Layer 6 of a small transformer language model trained on English Wikipedia (13 layers, counted from 0, width 96). Numbers have three digits each and are written without spaces.
A neuron adds its activation times its output weights to the MLP's output. To switch it off is to set its activation to zero at one token and run the rest of the model.

Output weights of the MLP neurons that the questions are about. A number n stands for (n - 500) times 0.0014.
n15: 418681410496365380705475539552630559364415306512543584478737507476721413461539393619471440524552305087442518465490342493325271445533484432293551418464638416334609642705579294402260460597518710527705583668716469482372601691639705391537559247604526469415527488731593648429547552433515406538
n28: 350659453293768533417485530614500359573469510415598463669572312382661527434705460530209467543574615386372371571583413537478573445702384571403526581423265595475367542525533448639400524572448443380471490544467391515507558400542616690343621608448453539432577431573537569623559689348604452369
n33: 525660350137734487441472647665454661547644504535444512427617619438471488520720570531656417323576865538641349491703576581130267529426623540532439579602554439307413457650400617362624772375362860329349584612325308536513391597703524243604274370513249598509614199335422457322444603415454733534
n57: 339438500370457522369597476734386508647535515478463259567336331278726270534458334530698554432603580673514675323565493489433390493518424357316362622573418447256456609486607760709662538302441615465545496511511548728672549673455598625371564504485583544507464387684525604503489330492619260420
n85: 600547373406442312395496471265534540511276451640239553568444610664400534397646792410747671512298420372493379587575463538594602331382480566194480615582489643473562617634367411744323393535507342216608500600500457274428396649436351453558394613630504559496699617586271556540432637561797640512
n108: 699637435644191691505458176465495132515532615393303558447714585610240500577546181838415433929338387533448536622973552320607471246436489808337528241575845627751143469376645453342588308744595299731820719441398434692275333354103398482283857325278614522696522596557661641521275196463538565719
n137: 523409426471661760663439664446465561686666517320337428511415604672555720403451550811396370620366500358568403810222737576326384439473699361553577605642223565508467463574530462319504662374408528622394517660475604447712436542488593395680365362267484524264476258386496651455573519491237603250
n157: 463447553456677473199696696516504335370515544445449460581496474392541453432338674524463379226396750357435511334808489588518551434500563331351559294484653573552415575511335424504500395496588395537321696575748285327656475355547550382549533277531587351590664469348764582625371656678775607732
n192: 530685479514509553401631682582356202476358320721668467409447588341342471707433768284601468545464633449586419657417533351465379525378554619673717114636686479588608347585533640261247386568397436334496270657580574336354562369526508490364441466439581800443509834525218584775385727615551523293
n286: 567221618483547410316626590394367483706488584570406550346664581588682450436695236299756511379462536694473485650538424219477350384391600407523488319618641616434452623488674374365534458445400385338569479535463794572455668504680258434792617480411456520525696211450566754459623535549322669356
n302: 446390493511599419459326410300396316570527644701521417639581626493636576642425553525336455504536863718575468406340298520587453464396572299372556574428662503564417404473484428647282744344355561464444453473689611484398500569409385405490356404577643438521393624339483733552532517702718489418
n303: 515294533252586330282586560313625318465496602659543637493558289405470522617426551575240532850536398735425543668325475348387590598346637464424496496500548591599504570559432518451382553578580295487277587748519401289593579464462707617608496470489679250531677543288596276521647570387429667496
n308: 380634500432492596329601660311607634537386339533513395508517590603548434355470658670224606263573427576500370397606350543481893559717449771395242516269703304437436747620696253770561431556559323475479547851437639396592531523624405437488362617438428488583447336411492429271367496563440509642
n316: 371288651586496536287524630519347606631641496536372708370533668478433459463353669637569500593549596521767453342510591582353304558600382496561485563493699469572441314528450122546386470388285626475402664510518622386536453507449272614672476539590388632398464320449618518427664483362577535447
n330: 474755312573414887339587329340611294456310568308603563421611349340427264520392412382424346613706506655608430487393516634620491504306405449322593406797683559445464285509377558457681356547387513683535718632689224751228587678345633601483698319438552719482526482421335789581527623288637712435
n363: 355441360528567539488494522522604421538408423485470375580446486438529492606316380290311550426376481544703378533496425483418638483480466703381558662748486463569497566465347562474447553582520611541364370430570631466667480601413544334558511576545702446588441665506364470431367621552433526727

Each question names a token from some text and the token that comes next. It shows the activations a of the neurons there, in the order above. A number n stands for (n - 500) times 0.011.

Then comes g, the gradient of the next token's log-probability with respect to the MLP's output, scaled to length 1. A neuron's effect is roughly proportional to its activation times (output weights . g). A number n stands for (n - 500) times 0.00083.

"-", then "t"
a: 494488500499672486500496659500485498500495644494
g: 229536487521653590558295544482329439438306433460450442724546688657646484551754382523267424668541528449559498483412518585460525240644328532355555619557522611420178484552379604454405291412433455394717638581672593689585418371575578599390495672313488598566518269785471624421605426568370447469
Which neuron, switched off, raises the next token's probability most? n192

"i ", then "L"
a: 486556500488488616566500485489489500496493708543
g: 515472688340439304604714679515385490471357341552831364790387586347256539582493434523432411308466401687686524547483432578429428682640573397619251404717347532498301503548570577352588295352539579560473363543525499378395584533464368468351638553644613607608615384409508433504669712421651450403
Which neuron, switched off, raises the next token's probability most? n108

"in", then "ally "
a: 498499761844499500500499500485495493489497500485
g: 533291668516274778452439525587701695654352452406418375451476482369269678667388750354468499269405644597917703441529628383396439375570579562290591418459406500414531576536498521579540511337495553622519562576539609582599535311600451565418315551427540293513286437635514606467458419637448463347
Switching off which neuron hurts the next token most? n57

"ch", then "en "
a: 486500500499498763813500498752500499500500545490
g: 652635589553496516268287637555459377764563501576450693638345545558421794640381470482404537530431510650566695504518419664388425319578553614459660482222609480358411487495486483332276426548608684507211691482539659572427475595528582419413572436299573510501376631453377530519120343567494592349
Which two neurons, each switched off alone, lower its probability most, in order? n108, n137

"le", then ", "
a: 552589635491491516549500504501498501493557486489
g: 542440627526618474462701563443618770642428626363372405445439737702482581300541357505528381677586543393602335409447586462601467519487307630243536489737597373463654456641453327471331416508497480440517805550529483302500416850557401565613471400395315391353690300334624280552529563485494500454
Switching off which neuron hurts the next token most? n33

"e", then "ul"
a: 500682496500489500500646500500519500500498500485
g: 267413794325608311510572664403461465483693641518533404569603351336415492488462518649589534513599465446532440329409487511513520582648582485514281496768204667438417483572314502377634443460566353577455792154519548417490536787509414564477421598490475583426359265447577426539624470545675773449
Which two neurons, each switched off alone, lower its probability most, in order? n157, n28

"s", then "h "
a: 497523891491498492490487494493675485486578496793
g: 463642556580636435443399513565430464383341616793611546655261398477526557577232471455616593179576538610226552634506668604457356554491570506324311604399340497664465648405535505482464436695758343426496376378452353561461385487597487254451334780442703427414370574627634637598615543432557456556
Which neuron, switched off, raises the next token's probability most? n33

"| ", then "M"
a: 500490500499499500572673499500486500489500588500
g: 796462519287531547394478315240609444700424677562442460441325536191724406667709652549315420419494633694741423419572623560475317430617561436498523487379568428490533683487549420628280547375714476226577452460353479545609468468502523482396686539709508305518597559468516624523289483380446579429
Switching off which neuron hurts the next token most? n157

"ol", then "o "
a: 485500500488683500485721499499718500633494500486
g: 395447552546561480394353558456413599564574630473347498450461533546491636238584454741373542447541657784635478677497359502519512682477177322446591565687507363595534766471427564609485723433518524370395263604519660522266551637408397584526418427727388355445557507485390291592671313210487642435
Which neuron, switched off, raises the next token's probability most? n157

"er", then "re "
a: 486492500485496494714497606840485500496488500716
g: 431627678446456380523599742518355616333429688470507437309557375326497547427328588645441702449422574467451309528530326697670653456530672345525419407710454537464456534600420457463384289575578638465604770415421495506651562268371359534346160502646321366428513648505570337633662663611650572478
Which neuron, switched off, raises the next token's probability most? n286

"In ", then "195"
a: 500492500500500490485500493604495571500499488494
g: 465378583627191530582424453482335748452420446695400028394623609466670485448614560447668443687499498685537534364447568431444551478689600283529236387667569251498362490254639388383536568554689510534659574621593591539537418393434421347529659622425504461503443435352627655490510604478553577447
Switching off which neuron hurts the next token most? n286

"ing ", then "f"
a: 500605500485499496499494500485492499492500488494
g: 568613398566576530322472429408609669341398615232580492544315641354707709498528490478550255356361516665489389490526581719451762657614550598395522486357535435350522583376281529362454327654375448385239432550618584612506511549433668367377667543553495344613495252430750612584499721501633510370
Switching off which neuron hurts the next token most? n28

"f", then "ar"
a: 497750499496500500488497499500665494497487500499
g: 377616222350445471466532429530492501238531528572407700581239532720628595397339707433580461376294390496499554481500363692416538535510461371573442550461558504331662495567454495504637275675389556350550507741365417457476564512362288460612490630501472555520398581667661661617747331692657226714
Which neuron, switched off, raises the next token's probability most? n28

"ay", then ":"
a: 495499500499500500499487500485490500588500491509
g: 740565446584503402488599370483684473691247337509560405428381562582359419508553492574602335605479509379715527360505685446699430558544446528340450806546595384375292530658734587639664527490484642723136480631440548311392258537593340501587431597570643502529496340413395544373544471266449499425
Switching off which neuron hurts the next token most? n308

"L", then "ak"
a: 494525495496500500755489500494497500485499507489
g: 519404774322689501427413550695288589500533491576675575554299424650555665552506463550581492487426584580473515509395382564415437545651628700420506427173371692447028451234619625380363469521575458387480489798459386648341595604553411502564400601363697586360565579464518472416487581391448552440
Switching off which neuron hurts the next token most? n137

"ub", then "e"
a: 583500500856537489500553579500486500491496497500
g: 467599484502462395349395676511434283412574617553614460470717395720402491636420791394385441462377427367645490659386416549487292386503649426580631556613620485442674399412614650404599612469575424792578465525314493246748512439485404589251402429512504665586487547670416338362531250512630286700
Which neuron, switched off, raises the next token's probability most? n57

"ic ", then "vid"
a: 500650485485500584499499499660504502485487500631
g: 321414399514558501606591301415465705539597567618564613236330535399629464422429482527411356546305610731524762566540726530706407500572416460438315539398321544418343592540507564689296463648520594423624430467306609430540379369493444605453597673495782481441790631251383505480675538286512390378
Switching off which neuron hurts the next token most? n28

"ir", then "it"
a: 500500496499500500584500498500497500500500752499
g: 582449481531600638723579592480492567229280509600336409508423315440530285623268481478546500554779538656462454514367549619447502365659282288336567445485635579526654499666733493638639301443452479406526517517408494296416623364495560508251426471527503705694271504620679675501744420424469351552
Which neuron, switched off, raises the next token's probability most? n137

"par", then "ents "
a: 493485491493497500495485499486500496500616487498
g: 516702532414520527613623491521589428528640543521558463452679547456281597495621449778476543691401531382357644486586537464599623761433550344615659174293436492481525470364435436464593537475749607462381301552401462560457357601485463328585516216443365294500470694396510440489267552407413918418
Which neuron, switched off, raises the next token's probability most? n316

"o", then "i "
a: 500500499497857485500969496500500500486489498486
g: 247551272415722461514411694615436351587450545529718638493538484635538225484411609473444598313436643531423688606638349622480495685591513374355421433407646540526417473531443310267466530668228565468587555505566709351603361416171603513518453677314330365460495597573519659566664492587393573658
Switching off which neuron hurts the next token most? n157

"in ", then "of "
a: 497488485500573877485487499486499489500494619512
g: 387469695700552485561655433403515635384317720616446360537606633376385391477328494256594579492585621481531644458434323503574403416327659196538532396580594611473572643356591528503586548517639557719456439195560576634144503417422561295429615373519445425447444612593478581515724693467593224501
Switching off which neuron hurts the next token most? n330

"), ", then "l"
a: 497604496500490496591485499494494488500488493639
g: 290273658442650442564722624573532615642679371345554316571448569419280482594536578576511709320385394466404760414405551690480493402277636460741484397387270534407398596736360393590307385544579320454403528657527548692627554565319379415510367588442484606563510298430623591455598604647586393503
Switching off which neuron hurts the next token most? n137

"e ", then "|"
a: 499726500487499485486500500487500500499492490545
g: 220393293467567616428308630407541530645527313809289671348468242508777342610573556589522683517565594534523546622536537576532373378348439686361396391605346568340359431688292571620301585517516573530560499690297539426421484649648424538487518508770419483481365666424470567615585523387394537455
Switching off which neuron hurts the next token most? n28

"n", then "ered "
a: 533494488499500612488500624544499500488558666488
g: 439610739717606374394766697707608697655352351454648460435453385347564678534488568350458628395235405488462352643482333610567439396887588612457387442459534547478310507319276393336377463504697412587487555494555483463604591441408544398468707463501667563468414549509314454674468564396493329438
Switching off which neuron hurts the next token most? n192

"as ", then "Car"
a: 499496486485496700486500500485499496485577489485
g: 554578562488399382670548362494509259313416298583522405692595674602514481745657642427585577585552473490647301325432435527405432522628601517670595606639645373443636476405467433547298475414479397422602339283480508422479403290444519435633702803743401445503382465612553717279622526500163478443
Which neuron, switched off, raises the next token's probability most? n108

"ur", then "ab"
a: 498489500722496487735498847736498601486635510495
g: 670447525490433180286657398702628533320644461479561544418666414448333581464595574479400468676636558551341511507679413435620437428321497547467641632348277535437502483700408742477384344503663108375321378660726452479647543516313394481566481522604548678496767485461508519617490578514362493423
Switching off which neuron hurts the next token most? n192

"us", then "h"
a: 496500500498507500491485490493622500807495488485
g: 472570356349670505579415557514557439702342888543627622578413680685576529427437801472423557339386350493407578457532473585517386607500502693286243327373413538631705548454400340586523565630398466548562453558316435695484421653441482599375282679368451393568548288632341268516584447426499657522
Which neuron, switched off, raises the next token's probability most? n302

"Fr", then "en"
a: 486500497492498500500495500500500553499497500492
g: 471354598538530675564375526705548355604597694404592361496604687485431457454475525575573494472642526514290488435479629760516656525268475743718422319513481363354344665332525356206521556398339574287552377380405608616873314582522452456443454411451494495501414413556699507706495348483558646346
Which neuron, switched off, raises the next token's probability most? n303

"m", then "ri"
a: 723500500485499490489500500633498498724620500486
g: 628520477421437500575397417487458458465762343731488432562549623297657437356654347503696489692427530526342581267410566354439649307609510605700368559464621244745124519560370520578464306685474412656293552567527660444397440580598691489247470638467555475467571392428512609601366569604528479432
Switching off which neuron hurts the next token most? n308

"ir", then "ant"
a: 488486500496500500485494500500492486500500656622
g: 714404399348298270440623496515763493412490540564372560643363546500328466554394399600302436459645537433491578427576515477559592484645265502644298422573706567384380471511497563597786645459740601429496562412237307453660319551518497539568398683725497621490519654370369558269527316648673526345
Which neuron, switched off, raises the next token's probability most? n330

"reg", then "on"
a: 487500485571684500498489487524485500590487500499
g: 584393531414609450567586396620613522499575545262754532466309522235511292703446396625697565481296576436291424332428402669583420395438482372767367503490214355569392499542604701453670680515441514536401516523683443295460638576507507559561528536568512613478880523310410408538263466569589559523
Switching off which neuron hurts the next token most? n57

". ", then "A "
a: 500496495500495499485499493500500500660496497497
g: 434539402489579677554473577492444665667503410421570340576421513672586376521525346422504507589439594196161553513525446404587417474468582522476542462223668672259605471538637535203478664414454688461301515460286480488349705450394405604269637398593628522729730544662440465764593386455551518553
Which neuron, switched off, raises the next token's probability most? n308

"s", then ". "
a: 500485902500489499500498500499494500499496491638
g: 484619414335644523407407476275555485625621433341445778298463754709545270237568527408660369629487479525476396432342462466588418522435467506434490549657683656493639318546659474516321429629537335318503744626361536376418669739700420597603457517498399659482674479607383438432444498292460655339
Switching off which neuron hurts the next token most? n33

"the ", then "tr"
a: 498487499500485485497485485498499493500498609487
g: 429419269593498653540473185675542427422350388649598629500652415429505366389639309729328497497594432441571667477459797674458375534439411446584719582474418245566461532640246462501434263571387466446619589534444617509675605332534589522700541654624584655510395255438550672497444513510349286490
Switching off which neuron hurts the next token most? n330

"s", then "ur"
a: 500518616486500500485507500500664500497497499623
g: 446659497571569438781714415398413418504276500613761371520125727607294264458405526616535367454519531531512292396440475509560438524735552435431374571617587754458362380621576556516473546636532644710726502461519420306432436287721402589437536525425489548344477512474649361648561477412544343403
Which neuron, switched off, raises the next token's probability most? n363

"3", then ") "
a: 627499500499489669497500500500500494516500500657
g: 491491508428513725523751646388697446378551619399483467438460724496559401490552463553382459401388633267654594509378176315511581478462524691520451334782508293596497400428334536590379319531417628419643453387398567371480575693515286543510512564543639348730497538506723629419266641401388766466
Switching off which neuron hurts the next token most? n363

"st", then "ant "
a: 500496626485562499495500485653622500486500500500
g: 586448308471639323598456337605447536606484576737296440636258387650600439553581566468491483495563534657440481493450592456505582436795478416541322566560647433433438752380207435478484648322592371557672561432607663624554435381281479398538590716495615237495607448197724342411520364364623484600
Switching off which neuron hurts the next token most? n302

"192", then "0"
a: 670500500495500500500500500500500497500500494497
g: 427429277462302558789407517777466610488483450426429358485394503521562668408525491604189569649388535274617561590459456448516360388408316487478292690498604551736596538498545616576405480493897618671509590425560154632545594624366472511614400523518343564425582398411367677338486612462566474446
Switching off which neuron hurts the next token most? n15

"on ", then "was "
a: 500491491500488905563500500731493495500500500570
g: 577736348548443546134381449504534332708731480472382382570537548503401296454633515599441444523451613473393636601451443604621558461519684572315560473444621455665410433528490585388696466653209487592438761570564278668413414559585518558444404389445263583388463507390707541410309436599332834530
Switching off which neuron hurts the next token most? n108

"oll", then "y"
a: 500489500498641500495502492590500500632568500492
g: 498466336401277404600467484608621567597273602697499531438474555490318512427598396468363662753371480643578631567523485676504423219526584426584257400350386387180662414383656524334554538367417510668673372611674397679658571558525611603482613544459427356602516686489367443307616287449548590698
Which neuron, switched off, raises the next token's probability most? n316